Layer 9 of a small transformer language model trained on English Wikipedia (13 layers, counted from 0, width 128).
A neuron's activation on a vector x is GELU(weights . x + bias), where the dot is the dot product.

Input weights of the MLP neurons that the questions are about. A number n stands for (n - 500) times 0.00074.
n2 (bias -0.029): 390 599 572 588 420 884 355 464 583 571 461 590 359 628 315 671 596 489 230 530 573 431 371 615 577 582 510 579 682 492 329 649 399 530 431 310 475 465 424 434 624 593 392 476 481 430 353 383 631 460 604 431 523 631 446 577 651 582 419 624 444 524 554 481 450 343 345 429 530 560 370 590 562 642 515 587 398 297 549 623 706 467 500 307 489 549 321 380 242 361 460 451 615 518 320 519 443 453 634 738 390 574 401 632 684 561 801 466 583 720 630 574 552 428 459 413 795 514 424 595 523 243 530 335 489 804 412 292
n45 (bias -0.053): 358 530 529 446 582 350 493 609 664 344 656 493 504 418 748 628 535 388 395 691 648 531 403 540 441 560 394 532 493 410 346 388 606 595 482 391 548 431 304 280 487 475 435 428 658 296 717 531 325 640 542 575 223 311 541 573 367 649 653 761 465 510 533 444 275 735 378 461 549 584 599 609 734 385 558 486 390 424 592 666 530 448 532 493 535 310 613 464 615 557 398 468 634 414 493 412 675 582 486 441 545 671 464 781 475 432 483 419 544 383 455 450 661 425 507 472 379 356 415 657 348 635 500 323 435 479 651 434
n53 (bias -0.067): 686 533 550 486 435 599 374 524 664 634 414 412 572 617 427 562 403 446 552 659 525 493 507 403 507 525 516 337 525 421 582 368 595 433 310 304 517 366 624 521 470 598 419 575 468 638 284 562 589 568 556 541 471 476 621 445 736 473 297 668 427 516 558 409 601 536 517 388 335 473 293 750 346 814 779 418 517 262 461 423 520 351 633 575 682 464 591 638 577 656 134 461 648 545 535 402 597 476 527 500 383 493 454 529 592 364 486 535 548 648 451 527 531 727 325 535 320 550 544 415 377 383 443 507 374 359 310 326
n103 (bias -0.086): 500 658 507 540 614 427 528 448 682 687 487 434 639 504 537 619 493 617 543 396 427 573 479 518 535 357 594 547 453 574 529 568 683 536 504 385 455 527 428 356 316 337 631 307 303 388 435 483 825 365 521 799 500 510 356 525 309 424 570 406 689 205 599 457 544 375 521 614 360 639 538 335 553 534 348 616 340 548 450 371 449 281 464 612 689 350 361 467 500 302 441 515 614 650 500 582 459 549 282 470 458 472 649 574 554 708 671 547 469 504 440 287 500 638 607 598 352 401 587 515 673 511 522 281 410 701 610 553
n106 (bias -0.094): 360 345 542 424 515 533 529 558 405 289 274 590 485 704 625 594 686 442 537 613 542 442 670 412 526 504 292 614 538 577 663 615 508 317 400 395 482 419 443 522 643 546 493 542 683 382 349 452 745 547 608 562 305 569 421 629 528 371 667 266 194 337 431 391 504 338 596 675 346 280 475 504 493 741 512 641 599 646 398 519 393 341 616 823 563 353 466 224 489 436 677 565 380 478 504 403 489 653 435 492 460 678 454 570 455 531 355 376 540 283 396 734 611 546 365 625 493 468 424 546 627 633 672 504 431 289 592 578
n123 (bias -0.117): 391 496 612 509 373 595 578 529 517 620 360 857 548 423 557 646 643 381 534 372 883 669 580 491 421 445 500 526 336 583 504 517 560 508 504 434 583 472 500 267 528 535 496 492 627 538 230 616 292 188 416 578 687 239 529 437 504 418 518 591 648 343 692 841 491 365 189 788 474 464 525 445 562 679 333 522 475 347 449 474 343 283 648 397 530 389 788 487 370 521 611 410 548 624 427 602 411 384 364 722 429 836 608 610 248 565 487 683 426 583 542 135 572 199 301 479 446 452 492 509 469 775 444 462 545 449 513 749
n150 (bias -0.096): 608 516 510 626 371 567 424 424 531 528 487 417 371 448 278 561 364 384 612 531 349 507 456 500 429 462 615 386 406 518 580 517 723 565 349 486 530 702 514 574 575 539 351 551 312 547 403 668 440 480 422 450 468 684 618 487 393 480 301 480 661 583 355 541 701 521 520 312 569 624 576 256 453 261 426 792 503 465 303 548 425 605 363 441 633 330 654 422 635 459 430 403 546 527 428 548 474 627 603 507 685 453 563 560 552 601 442 524 480 554 497 503 449 691 329 694 439 432 427 608 295 281 591 338 357 627 633 773
n157 (bias -0.072): 707 518 538 811 485 697 598 613 622 708 532 478 554 637 289 343 519 711 470 481 542 361 433 620 478 440 295 671 286 585 267 163 632 598 569 488 427 335 599 364 554 554 707 612 470 360 515 647 607 602 489 288 577 419 514 481 451 287 738 610 639 535 423 398 539 697 385 590 511 371 431 428 673 397 457 508 500 303 371 406 525 418 590 393 181 440 271 438 699 470 318 271 597 581 311 372 568 478 631 437 482 385 542 371 549 657 579 436 325 448 407 571 567 492 553 492 400 650 577 412 438 570 519 424 620 489 446 567
n211 (bias -0.066): 368 468 601 412 513 437 417 377 490 586 523 437 734 313 588 471 385 609 490 607 458 530 659 549 584 377 503 410 507 310 490 691 483 726 577 344 363 622 646 369 369 433 238 646 312 510 531 312 547 560 565 440 384 564 470 665 459 368 386 436 305 525 260 380 557 532 446 442 510 471 596 472 477 569 426 590 657 496 172 510 604 561 671 510 609 647 390 553 474 552 430 479 602 597 610 722 598 690 563 543 611 612 542 457 524 552 561 166 673 571 575 552 612 615 476 406 537 542 404 649 369 460 650 379 414 407 619 391
n220 (bias -0.103): 560 527 683 544 304 335 517 510 496 388 514 409 633 518 476 714 668 430 432 645 633 468 332 378 603 384 343 610 452 578 529 636 529 669 360 781 528 524 507 525 644 537 455 490 561 128 638 433 479 584 375 367 312 447 472 475 520 458 526 355 702 513 522 377 463 255 564 389 500 411 528 547 489 603 425 621 321 544 671 467 438 564 687 452 820 699 457 306 247 475 298 423 537 581 518 648 497 574 448 432 645 254 625 575 431 669 529 435 412 542 547 459 432 496 413 522 642 452 542 438 470 223 500 413 276 518 603 679
n224 (bias -0.111): 531 533 779 404 644 572 420 705 468 393 323 655 420 472 612 484 496 602 457 520 637 485 496 544 296 504 493 508 468 548 293 566 331 527 147 549 687 683 369 431 481 654 504 456 331 531 579 481 569 428 632 584 536 408 519 539 652 655 585 488 758 504 379 409 294 690 504 492 496 396 519 417 700 57 553 675 439 540 488 469 511 423 602 595 570 646 575 374 402 472 447 536 496 515 350 414 609 622 618 586 27 294 180 626 543 692 629 504 439 273 594 708 500 476 590 421 361 545 565 341 743 469 312 390 610 323 564 496
n250 (bias -0.057): 684 479 507 455 674 504 415 426 604 485 524 631 668 662 302 256 446 496 616 452 672 443 279 203 514 387 510 581 596 414 530 369 434 818 347 386 436 394 600 589 490 356 578 442 617 432 485 682 393 472 304 628 646 339 567 327 598 423 492 618 493 575 666 390 602 402 540 471 588 653 454 757 163 747 492 478 468 459 610 603 663 410 482 352 460 695 610 455 556 456 475 693 545 200 544 445 654 528 560 424 428 446 396 458 618 347 500 383 394 360 387 483 714 659 372 408 619 483 433 400 421 586 440 577 447 629 407 555
n252 (bias -0.067): 600 424 304 507 541 384 656 483 543 634 513 459 428 373 537 569 663 222 531 578 798 701 410 594 386 377 404 390 646 431 518 692 465 546 443 449 442 438 404 510 410 373 476 611 192 307 521 613 589 615 503 360 475 425 443 597 358 530 398 510 514 669 511 584 410 514 684 406 683 430 619 532 387 482 565 415 418 352 422 444 540 483 598 635 510 552 693 638 530 429 561 546 706 551 507 482 678 657 527 742 593 326 461 678 500 529 214 496 377 435 406 467 312 543 447 496 566 423 510 472 645 779 586 486 476 200 500 374
n259 (bias -0.042): 466 245 711 277 604 598 497 336 444 591 405 460 567 626 632 417 541 443 466 476 646 517 668 525 537 455 554 528 542 365 363 569 444 341 447 313 645 406 535 415 559 357 416 436 673 531 308 493 612 436 634 540 458 172 463 381 685 500 733 463 559 156 596 549 682 806 442 379 354 638 564 385 503 741 536 398 541 422 493 774 516 394 524 504 400 536 531 385 497 503 379 461 425 571 374 510 540 338 379 551 514 538 542 475 552 433 459 340 544 466 466 703 507 704 691 539 380 497 493 542 546 578 556 615 507 490 461 627
n304 (bias -0.106): 462 424 489 421 486 585 358 436 429 672 704 598 546 507 467 423 590 311 774 504 561 548 282 705 555 237 475 603 298 417 422 497 500 451 518 587 575 552 808 538 480 233 446 646 490 473 500 592 432 652 517 486 436 346 399 676 461 295 486 599 510 380 529 511 439 532 503 368 177 467 524 489 397 522 449 660 544 399 613 475 716 379 451 543 594 265 472 489 748 401 510 734 543 363 729 514 614 571 415 463 442 500 422 612 623 364 608 479 772 462 493 444 517 546 503 571 572 394 602 383 594 514 358 384 469 349 479 375
n322 (bias -0.080): 590 378 421 479 355 335 655 484 497 517 519 467 915 592 413 617 453 320 406 363 709 507 503 674 560 490 469 455 576 556 362 513 687 683 469 507 625 649 486 487 497 717 510 528 598 620 476 238 609 520 581 229 597 636 451 650 572 406 837 324 517 557 448 507 402 469 319 459 531 526 539 571 324 468 412 300 480 448 671 561 361 477 672 528 581 566 517 454 552 651 530 624 371 719 500 395 455 549 461 426 424 423 472 338 486 521 426 357 605 344 537 458 433 311 500 490 490 513 516 610 413 403 445 633 566 640 379 456
n339 (bias -0.083): 296 504 599 311 427 460 438 442 642 587 660 270 415 557 468 359 279 373 459 637 600 636 642 148 374 700 740 447 496 388 473 594 723 575 415 285 566 623 500 655 374 496 657 430 394 530 565 806 581 328 575 346 458 540 391 704 347 399 551 459 526 385 822 451 469 527 340 519 436 489 387 432 744 317 266 527 456 539 310 598 539 459 508 550 376 627 624 523 533 458 340 412 578 441 485 549 359 727 383 654 445 765 561 500 538 385 417 447 555 430 519 518 504 450 560 489 578 389 387 527 547 674 680 731 409 659 477 414
n411 (bias -0.067): 425 467 528 394 503 712 729 352 440 668 418 460 419 490 612 587 411 741 741 573 557 422 538 325 626 490 326 482 606 579 454 669 444 639 429 331 574 357 704 276 685 428 550 465 417 674 286 378 520 460 486 378 472 476 493 380 356 440 374 585 739 548 354 497 353 368 569 663 434 549 648 646 541 493 554 532 615 447 472 754 619 459 317 472 535 532 399 680 507 745 316 556 496 402 395 524 547 470 611 562 350 493 443 352 503 493 548 720 449 405 759 461 545 546 455 437 390 576 500 556 382 442 330 472 574 469 656 379
n470 (bias -0.076): 437 637 554 558 387 528 479 685 514 304 640 510 511 371 372 622 584 486 367 382 518 531 279 394 556 504 303 356 392 533 604 578 596 723 558 588 490 437 687 420 375 321 640 530 606 601 550 375 448 311 430 500 496 531 347 685 395 394 555 684 348 464 474 528 277 369 623 380 379 534 362 628 389 242 394 619 407 442 671 504 267 497 652 367 755 536 372 721 585 511 397 651 599 594 678 390 534 534 301 618 517 630 551 287 589 507 595 340 414 594 740 631 493 468 426 557 528 446 424 629 683 549 504 350 438 561 565 539

Each question shows a token from some text and the vector x that enters the MLP there. A number n stands for (n - 500) times 0.016.

" CE": 496 569 346 550 569 491 578 501 527 379 551 320 609 466 407 584 376 458 577 431 404 724 587 668 568 337 528 578 473 446 583 520 441 347 663 464 503 522 489 351 370 473 521 482 416 519 408 521 587 565 410 601 549 429 613 569 513 489 426 643 569 390 424 440 438 571 606 548 476 580 537 659 520 624 376 455 474 492 627 527 443 550 497 426 490 553 416 464 568 240 511 437 534 573 469 551 508 444 570 462 472 547 501 552 392 450 567 438 337 520 731 506 493 392 506 525 572 549 608 497 542 446 428 424 488 594 317 423
The two highest activations, in order: n103, n2

" number": 453 460 428 540 506 530 531 421 485 385 482 235 523 460 351 628 452 389 602 608 536 615 397 577 517 466 445 491 567 472 567 624 370 326 616 488 423 539 445 464 426 538 444 546 526 526 297 580 535 557 373 572 506 523 590 555 517 525 438 428 437 622 440 469 411 595 572 585 503 516 607 695 557 678 557 507 560 516 503 668 515 445 455 523 338 697 498 577 372 361 465 429 551 539 445 466 488 346 531 502 495 494 541 599 505 507 555 382 485 537 583 465 287 571 448 530 518 479 638 362 552 389 397 617 541 573 515 464
Which neuron fires most, and how strongly? n2, at about 2.3

" t": 409 498 380 620 593 564 618 591 408 544 644 396 520 353 565 517 470 280 604 467 418 592 436 589 388 514 455 525 503 452 527 477 396 365 557 421 353 522 498 494 334 614 476 502 386 458 463 543 532 413 442 560 468 425 567 487 553 505 530 614 521 580 479 645 380 567 577 509 593 454 488 519 424 516 488 486 632 611 624 593 505 499 498 620 424 666 526 403 396 288 593 662 505 653 472 457 484 524 439 450 374 602 577 608 470 426 459 305 471 453 511 496 443 523 504 468 480 473 765 404 596 468 556 455 519 473 469 510
Which neuron lights up most? n252

" Dean": 450 570 558 482 509 476 545 524 415 598 469 333 503 465 489 484 559 561 597 549 242 657 513 493 498 522 607 440 396 489 470 541 439 291 575 496 537 568 498 610 301 601 446 563 616 585 404 438 504 508 492 457 373 462 629 487 560 504 471 486 523 338 459 407 492 545 608 603 518 501 487 533 540 651 458 494 415 562 505 562 535 587 657 406 504 790 408 445 429 243 589 475 437 550 516 537 577 504 437 451 469 401 536 474 515 463 603 445 365 580 631 568 500 436 543 414 394 514 691 318 496 428 486 532 502 663 390 529
Which neuron lights up most? n259

"orney": 446 548 369 487 526 450 553 564 521 468 441 406 442 513 366 596 514 520 457 546 473 633 581 636 617 553 668 487 542 393 482 641 551 418 532 401 430 486 410 366 330 452 553 582 369 474 438 502 511 533 481 632 453 493 687 574 423 476 477 578 685 442 417 398 495 564 553 607 495 453 652 576 366 536 434 436 540 551 542 538 431 470 640 429 271 606 501 534 519 298 573 378 562 516 355 567 575 512 552 446 468 484 652 474 465 361 448 493 394 452 635 540 429 540 521 528 474 578 620 424 633 355 445 519 454 652 439 361
Which neuron lights up most? n103

" T": 327 521 512 535 669 481 671 492 434 517 577 357 540 416 627 517 514 492 479 505 335 560 482 396 506 536 600 536 503 507 556 495 344 342 565 381 522 522 440 475 424 577 405 516 577 572 502 519 643 541 399 581 552 518 551 501 490 493 438 638 568 561 429 441 373 531 520 518 469 392 482 495 554 619 472 364 614 557 687 539 507 520 356 517 570 648 474 453 418 298 669 462 405 697 516 444 431 372 442 410 424 502 467 608 458 539 559 368 414 499 631 437 539 360 632 494 429 557 667 517 452 381 585 480 501 455 435 562
Which neuron lights up most? n103

"th": 446 452 305 470 451 504 547 446 479 543 534 350 627 434 470 586 570 392 566 597 379 632 441 536 408 433 733 624 488 398 537 484 452 183 559 436 459 545 467 467 345 554 574 547 459 565 466 551 524 652 356 579 514 603 660 548 562 625 402 561 630 524 517 528 447 474 519 600 473 505 487 617 545 530 407 532 559 418 499 537 452 569 500 528 284 598 470 522 504 391 497 479 487 364 502 447 535 565 449 622 379 627 472 526 537 564 426 375 293 535 614 533 479 596 444 534 612 475 448 494 587 405 432 583 405 570 372 522
The three highest activations, in order: n339, n252, n2

"ime": 475 420 338 445 521 454 635 549 480 407 523 295 585 504 446 659 511 429 572 421 444 656 485 487 527 404 574 502 518 359 515 447 540 295 513 531 477 548 413 438 416 436 507 512 394 580 486 471 519 533 411 630 519 561 712 439 534 576 554 550 582 518 463 488 621 532 435 435 528 571 460 612 531 589 473 544 614 369 488 517 397 432 584 586 407 706 487 624 442 402 522 420 567 416 437 550 550 436 434 351 474 577 662 569 522 468 517 451 374 458 645 494 406 613 516 411 581 635 620 452 677 422 394 516 500 525 460 214
The three highest activations, in order: n53, n252, n103

" his": 513 469 266 510 519 542 475 536 516 499 519 499 542 570 464 576 589 532 733 604 355 606 476 546 507 538 674 453 294 370 480 594 327 395 524 465 421 514 562 528 439 436 491 520 382 456 528 394 530 600 419 618 540 496 573 509 495 611 408 565 464 697 421 562 550 587 636 747 476 506 529 498 504 569 494 498 609 417 485 563 536 539 630 509 548 564 416 438 471 326 467 661 509 524 443 529 452 410 479 465 479 453 445 552 540 458 405 310 417 607 412 557 454 444 441 419 452 569 551 518 494 344 429 346 595 499 430 461
Which neuron fires most, and how strongly? n211, at about 1.6

" Died": 554 629 497 495 451 392 472 387 472 503 461 424 534 355 545 660 526 528 529 526 342 537 520 558 510 551 471 502 449 469 530 610 436 371 525 483 534 521 454 511 324 561 418 562 497 509 461 360 486 456 487 478 275 390 569 456 679 525 459 559 497 519 461 618 349 535 548 633 447 587 557 572 595 471 569 420 538 498 596 551 690 476 635 466 367 595 527 720 454 381 513 431 569 424 604 351 556 522 543 364 537 455 635 552 534 580 500 329 358 445 623 440 454 458 574 554 462 376 674 577 483 273 538 406 541 488 433 559
Which neuron fires most, and how strongly? n45, at about 1.5

"ob": 384 652 431 628 478 448 551 439 476 500 494 529 425 416 498 542 609 439 665 412 360 572 740 480 480 530 636 454 433 379 423 613 402 409 517 534 559 405 442 552 377 591 499 643 495 601 551 509 465 358 341 586 456 577 549 537 511 498 423 534 565 405 515 397 572 497 367 413 515 432 610 499 436 623 434 558 560 490 534 488 486 569 460 531 467 541 624 438 463 526 485 458 427 618 568 604 504 461 536 523 485 522 474 547 495 526 536 301 343 481 601 425 487 518 508 564 553 502 731 567 398 366 377 527 273 730 461 527
Which neuron lights up most? n150

"att": 568 533 369 418 396 547 611 567 523 493 541 512 477 462 531 481 686 526 546 502 395 522 612 433 569 577 582 553 568 449 524 450 477 201 504 588 483 480 431 560 373 592 431 537 515 550 370 561 487 499 443 655 422 596 604 417 534 558 428 414 675 472 475 316 554 460 505 486 415 402 545 497 594 574 461 444 464 501 572 601 570 592 587 483 494 520 557 534 580 339 476 378 521 651 532 518 396 490 461 354 517 488 498 635 412 487 626 289 412 496 521 514 542 470 614 577 351 487 641 458 463 422 568 417 460 615 459 164
Which neuron lights up most? n53

" of": 536 495 468 549 598 625 564 514 471 519 706 529 482 562 482 521 488 580 632 405 354 484 510 572 474 507 703 387 383 274 485 440 459 445 574 600 570 446 437 466 465 481 629 580 522 632 591 493 616 421 432 462 357 594 579 554 441 565 424 546 434 687 479 489 549 599 440 621 443 476 545 581 523 585 397 446 564 631 532 597 366 513 488 404 419 509 437 505 369 445 513 468 470 482 617 571 464 361 517 369 528 464 492 437 529 464 496 306 279 360 545 394 532 382 535 521 545 535 738 535 519 370 467 446 508 575 464 415
Which neuron lights up most? n157

" also": 431 436 519 554 490 427 486 565 481 538 510 553 372 569 523 691 464 549 509 423 393 593 484 548 429 460 685 498 442 440 484 496 314 453 610 404 478 478 493 445 408 513 584 485 478 519 386 545 439 578 392 679 466 523 594 492 410 522 524 560 464 623 376 633 440 491 610 592 501 557 512 777 555 560 513 440 446 561 452 486 492 549 465 701 467 789 447 496 428 515 649 404 331 473 546 436 603 398 466 428 521 515 435 494 557 483 484 397 473 464 570 623 346 393 401 483 425 511 711 462 499 390 397 580 489 471 512 377
Which neuron fires most, and how strongly? n411, at about 0.53

"–": 420 614 539 368 557 400 595 661 510 396 639 423 562 483 554 451 557 400 651 554 377 346 645 485 460 604 430 540 533 534 545 537 557 344 547 465 484 469 523 638 596 501 367 546 336 434 578 473 502 558 440 548 494 710 472 539 630 613 473 530 496 491 537 565 465 416 394 535 401 348 564 615 600 552 521 487 443 414 469 496 521 515 357 446 468 491 546 503 449 583 497 343 462 407 507 364 508 266 498 305 633 590 476 509 418 475 348 453 512 565 643 513 414 446 644 574 499 585 673 496 568 493 465 479 390 487 599 486
The two highest activations, in order: n106, n45

" until": 648 572 385 498 447 459 458 576 503 595 411 449 576 611 548 692 484 620 542 477 429 515 504 588 439 520 586 453 368 463 540 595 363 422 545 482 541 477 519 485 382 484 519 493 430 475 509 497 570 536 451 589 423 430 519 616 439 540 479 508 388 713 420 661 400 620 531 550 541 499 510 667 392 469 500 425 540 507 492 621 431 519 466 519 575 707 387 540 396 353 644 611 523 470 461 511 411 318 470 459 526 441 440 540 571 405 484 269 367 491 674 571 509 432 517 542 423 620 573 589 467 438 381 441 461 517 377 461
Which neuron fires most, and how strongly? n470, at about 1.4

"b": 401 507 356 545 458 515 572 503 495 447 484 598 558 375 478 517 636 588 517 452 393 697 534 488 392 553 676 460 343 506 403 647 446 422 541 458 438 447 300 687 408 621 462 491 445 624 480 471 494 505 533 596 500 511 652 421 646 501 425 625 575 372 512 531 549 532 485 512 479 363 468 567 533 548 434 523 511 507 423 473 395 604 455 459 494 580 578 387 474 574 497 509 382 590 593 622 428 483 454 498 552 430 547 587 499 468 475 211 440 538 578 600 407 449 646 404 543 578 731 461 429 532 436 521 447 640 374 408
Which neuron lights up most? n259

" re": 493 506 346 571 610 418 736 530 580 511 504 285 432 620 534 621 470 415 526 528 383 595 568 567 462 370 497 480 579 446 533 374 459 300 573 451 424 544 527 389 405 462 458 498 455 540 574 464 532 564 319 569 418 489 607 520 604 601 468 636 582 522 485 419 495 614 542 474 627 543 475 599 555 560 510 469 531 370 498 562 463 473 513 596 402 649 420 531 387 325 531 511 562 531 539 365 660 424 424 327 476 624 434 625 356 568 467 423 370 450 570 584 442 441 485 447 486 459 670 508 552 410 497 468 565 559 612 324
Which neuron lights up most? n45

" wall": 365 493 399 493 521 558 558 567 414 446 570 431 515 490 490 651 492 446 610 585 477 654 465 511 535 499 558 504 434 346 534 557 375 365 503 457 444 605 401 618 364 539 368 561 460 537 446 655 425 552 405 467 428 535 691 498 549 546 518 547 517 513 377 374 371 510 699 504 593 411 459 563 507 473 479 453 550 563 455 711 455 566 532 394 359 803 372 467 432 493 581 581 413 426 363 462 517 525 562 459 482 510 507 549 440 424 471 390 424 453 588 479 524 547 484 380 523 506 709 616 452 512 588 625 441 544 463 606
Which neuron lights up most? n211

" Sam": 348 619 459 497 586 488 586 466 375 501 644 379 479 481 507 416 486 519 581 521 339 543 494 549 484 577 576 503 319 393 540 514 426 278 548 461 504 541 463 569 465 486 484 623 529 468 387 423 456 447 410 483 470 433 671 595 490 478 399 632 533 497 563 300 467 537 522 531 544 449 507 450 493 616 449 530 598 430 494 517 520 559 606 455 428 798 554 534 508 439 694 500 423 692 424 495 466 504 503 410 379 493 573 664 356 510 499 373 324 555 543 452 608 510 535 569 416 532 668 537 507 413 594 525 429 531 428 467
Which neuron lights up most? n211

" parents": 424 643 343 425 501 482 581 497 450 360 656 495 487 420 405 648 547 373 664 651 550 671 547 541 633 532 466 567 239 491 505 635 438 273 470 428 499 616 519 494 393 605 518 529 403 454 518 427 445 544 403 583 512 496 544 443 532 443 473 567 460 465 433 400 567 556 585 479 576 479 529 540 523 501 491 459 488 474 543 588 634 556 631 404 486 700 496 441 468 367 535 577 436 522 477 460 572 578 402 490 482 446 494 560 419 471 482 408 282 446 543 483 536 551 478 526 537 431 764 457 519 413 344 551 435 645 429 578
The three highest activations, in order: n220, n252, n304

" br": 454 493 388 625 508 585 690 503 496 544 554 386 517 549 419 407 523 434 606 445 424 698 525 454 391 650 498 386 412 389 499 581 413 504 551 542 394 398 396 408 395 521 506 476 528 443 470 483 391 394 496 456 551 328 594 463 479 610 503 601 491 482 613 628 368 540 542 527 533 448 495 642 399 604 500 422 536 578 512 592 403 507 517 644 484 705 600 371 508 366 546 701 434 565 461 518 435 429 581 360 564 534 415 653 537 453 322 310 472 561 555 639 508 455 556 468 525 528 650 352 551 484 520 462 507 566 513 417
The two highest activations, in order: n252, n250

" ": 566 546 483 545 599 442 468 589 489 472 655 462 443 466 592 486 495 492 497 460 328 496 464 498 492 741 638 524 496 559 631 560 454 452 597 564 443 391 495 678 439 599 293 490 406 525 396 265 587 398 464 537 430 555 598 556 594 615 487 499 501 586 396 534 461 456 372 498 477 598 526 611 630 549 438 469 555 509 448 502 389 561 465 508 557 467 598 489 380 416 545 447 447 401 532 352 330 304 424 490 553 433 507 523 343 445 487 419 426 590 518 542 500 468 528 510 459 594 693 501 624 436 367 515 533 696 513 618
Which neuron fires most, and how strongly? n2, at about 0.41

" and": 434 562 485 500 503 542 570 512 478 465 540 545 577 482 435 602 493 709 525 410 370 516 503 536 442 515 574 492 250 548 427 580 371 458 526 462 574 398 472 490 347 468 590 639 551 519 582 521 476 505 456 603 553 608 461 466 409 555 517 515 437 720 358 656 525 564 578 535 525 404 521 738 444 574 394 536 526 592 502 602 407 509 404 483 358 630 396 609 333 395 633 513 326 459 486 499 454 414 388 522 522 587 417 475 504 508 418 329 353 545 550 504 491 483 604 508 542 638 523 440 490 395 488 554 521 440 496 489
Which neuron fires most, and how strongly? n470, at about 1.2

" is": 473 452 324 619 472 456 630 572 523 569 591 623 511 399 529 543 450 407 496 372 377 538 454 588 548 502 603 618 432 506 440 462 405 251 556 549 543 493 445 364 455 606 505 592 422 336 505 522 425 552 630 515 387 424 587 420 414 573 492 484 469 587 534 611 534 575 593 531 539 541 549 607 542 572 508 429 692 516 395 490 522 564 607 622 404 709 475 551 405 400 636 491 493 532 407 498 368 369 367 317 604 421 490 500 482 470 500 392 424 583 398 572 523 527 446 365 562 516 675 466 557 548 338 516 524 636 409 467
The two highest activations, in order: n252, n157

"ness": 356 477 405 502 537 454 642 447 461 422 535 343 531 482 400 642 576 410 566 530 593 654 445 527 599 465 612 563 299 458 515 521 349 371 593 554 495 581 379 550 408 595 348 496 465 480 522 519 405 603 378 593 380 562 652 501 436 491 455 470 582 453 471 483 625 516 625 504 587 421 527 569 503 525 454 497 533 566 520 635 457 458 665 419 423 760 564 516 387 494 545 480 469 459 467 477 565 569 570 439 577 493 536 471 399 351 443 261 460 449 612 473 458 469 396 508 532 480 746 525 615 404 461 482 436 592 488 570
Which neuron lights up most? n220

"if": 603 651 369 596 497 592 548 470 478 434 458 607 483 441 470 444 398 598 646 411 384 717 660 515 348 513 691 521 375 587 498 423 443 391 586 562 574 387 471 608 413 608 472 511 563 513 409 540 358 443 436 485 434 469 800 491 498 512 430 504 513 470 466 441 567 413 449 492 561 470 482 535 513 528 549 603 558 539 383 591 543 476 522 626 501 503 513 429 426 363 519 399 491 655 618 463 446 601 486 356 437 467 464 577 433 471 473 229 529 528 547 499 417 457 521 557 424 525 672 527 506 365 605 469 459 573 455 364
Which neuron lights up most? n150

" to": 499 580 377 443 542 469 575 502 499 582 665 575 524 581 420 685 505 551 553 420 310 551 572 569 517 514 570 515 427 473 533 454 399 414 485 499 448 481 505 492 439 500 601 497 353 641 482 473 471 476 358 598 410 427 475 485 553 516 479 543 466 817 489 658 449 633 616 540 485 537 534 673 415 452 536 527 497 544 519 555 465 542 490 417 431 708 417 530 464 417 671 531 419 550 417 455 511 336 411 498 463 537 423 454 424 392 379 282 370 499 535 523 448 393 492 471 491 675 598 523 460 409 475 479 559 492 524 396
The two highest activations, in order: n470, n411

" equ": 534 600 408 483 606 514 545 521 427 320 556 356 579 593 567 627 499 465 611 482 470 716 370 594 384 573 497 421 428 467 482 550 483 515 644 555 461 473 447 496 396 544 479 453 477 547 495 476 454 459 375 592 382 495 634 421 459 593 512 602 539 423 517 448 483 643 597 503 558 328 527 710 485 643 481 391 537 560 458 584 438 576 491 552 510 569 438 458 344 362 476 543 528 538 564 422 611 409 496 434 496 480 416 454 332 386 456 453 562 326 635 445 491 405 565 425 398 622 792 465 502 370 465 518 548 654 607 463
The three highest activations, in order: n45, n322, n220

" M": 460 398 412 580 627 547 685 569 518 482 633 453 587 412 502 452 601 607 636 459 600 645 578 491 551 585 599 437 390 341 440 469 491 327 423 475 450 504 495 501 476 477 518 556 598 560 520 479 515 524 491 604 529 571 579 568 425 610 451 679 574 542 418 427 477 549 401 603 316 381 490 482 561 644 425 515 512 538 615 559 459 579 338 542 479 443 370 473 379 419 585 484 442 634 478 339 436 320 533 414 483 501 555 511 323 404 466 404 379 440 651 411 563 371 536 488 466 591 716 529 513 411 403 552 549 520 454 472
The three highest activations, in order: n123, n411, n157

"ven": 462 394 275 438 525 499 656 547 568 564 521 379 588 553 488 623 450 392 608 491 469 678 573 542 395 445 550 430 460 536 621 449 527 381 572 424 403 518 356 535 432 583 514 534 463 617 480 532 558 452 527 677 442 350 656 445 511 446 604 507 534 399 508 370 501 556 527 476 597 533 399 491 383 723 434 495 510 499 370 479 595 352 467 647 537 485 373 576 398 323 554 498 578 497 491 323 487 556 414 527 372 503 546 591 470 421 426 438 442 508 605 572 375 534 599 568 498 554 796 486 595 461 466 505 579 496 567 430
Which neuron lights up most? n103

" companies": 339 496 416 421 517 521 584 542 402 392 612 475 552 475 307 663 415 558 656 563 574 601 462 577 546 464 514 647 316 478 486 607 386 408 479 476 465 514 424 428 381 606 538 579 473 483 456 521 459 489 368 648 490 445 620 451 490 507 461 571 406 506 516 467 520 594 608 559 502 544 552 648 527 516 448 426 464 508 604 663 516 516 531 425 420 746 529 464 556 429 561 433 371 507 514 499 717 411 561 456 531 438 518 508 329 461 471 330 320 491 608 475 479 530 493 491 463 559 760 485 549 385 348 530 517 393 527 461
Which neuron lights up most? n250

"ar": 573 513 455 508 535 544 599 516 471 578 439 548 440 440 443 524 546 598 689 476 308 535 532 471 563 598 603 433 427 498 537 603 603 415 480 532 389 469 383 537 365 696 548 565 442 628 579 394 440 502 399 622 513 628 627 274 505 404 464 662 565 436 517 459 424 532 586 476 427 524 486 453 540 530 619 454 621 612 397 452 426 507 461 398 409 541 518 484 563 402 570 461 443 469 469 525 496 452 334 363 501 489 511 706 412 312 425 244 405 593 579 620 444 466 692 470 445 535 682 461 519 517 397 486 499 552 534 504
The two highest activations, in order: n103, n150

" partner": 487 577 406 568 561 537 554 568 542 433 587 371 539 539 324 646 461 406 578 522 423 681 440 628 534 476 498 616 439 371 430 501 476 416 627 488 486 469 385 527 284 509 551 449 443 473 285 490 512 548 406 648 500 507 591 534 504 428 433 530 500 472 433 554 500 553 532 557 554 519 541 595 484 492 439 350 443 468 572 636 543 590 673 490 346 748 450 486 550 295 546 478 531 484 452 580 560 499 539 482 508 465 445 482 512 435 591 490 338 487 610 525 371 452 596 457 531 639 644 357 597 265 464 592 512 568 416 404
The three highest activations, in order: n2, n157, n252

"uc": 504 563 397 505 640 564 499 622 401 420 416 446 404 602 494 543 515 525 523 397 246 617 553 414 571 579 487 400 430 583 606 463 445 322 504 607 635 544 443 453 445 489 472 454 672 525 556 590 500 624 325 502 367 492 698 499 537 535 382 459 511 496 371 363 517 541 452 511 464 628 449 460 556 663 426 483 532 547 446 574 583 613 461 643 329 671 454 541 505 304 506 487 459 598 499 505 557 461 486 463 454 525 586 615 448 459 536 260 535 469 624 515 411 447 532 516 438 625 630 451 483 437 453 409 475 606 522 349
Which neuron lights up most? n106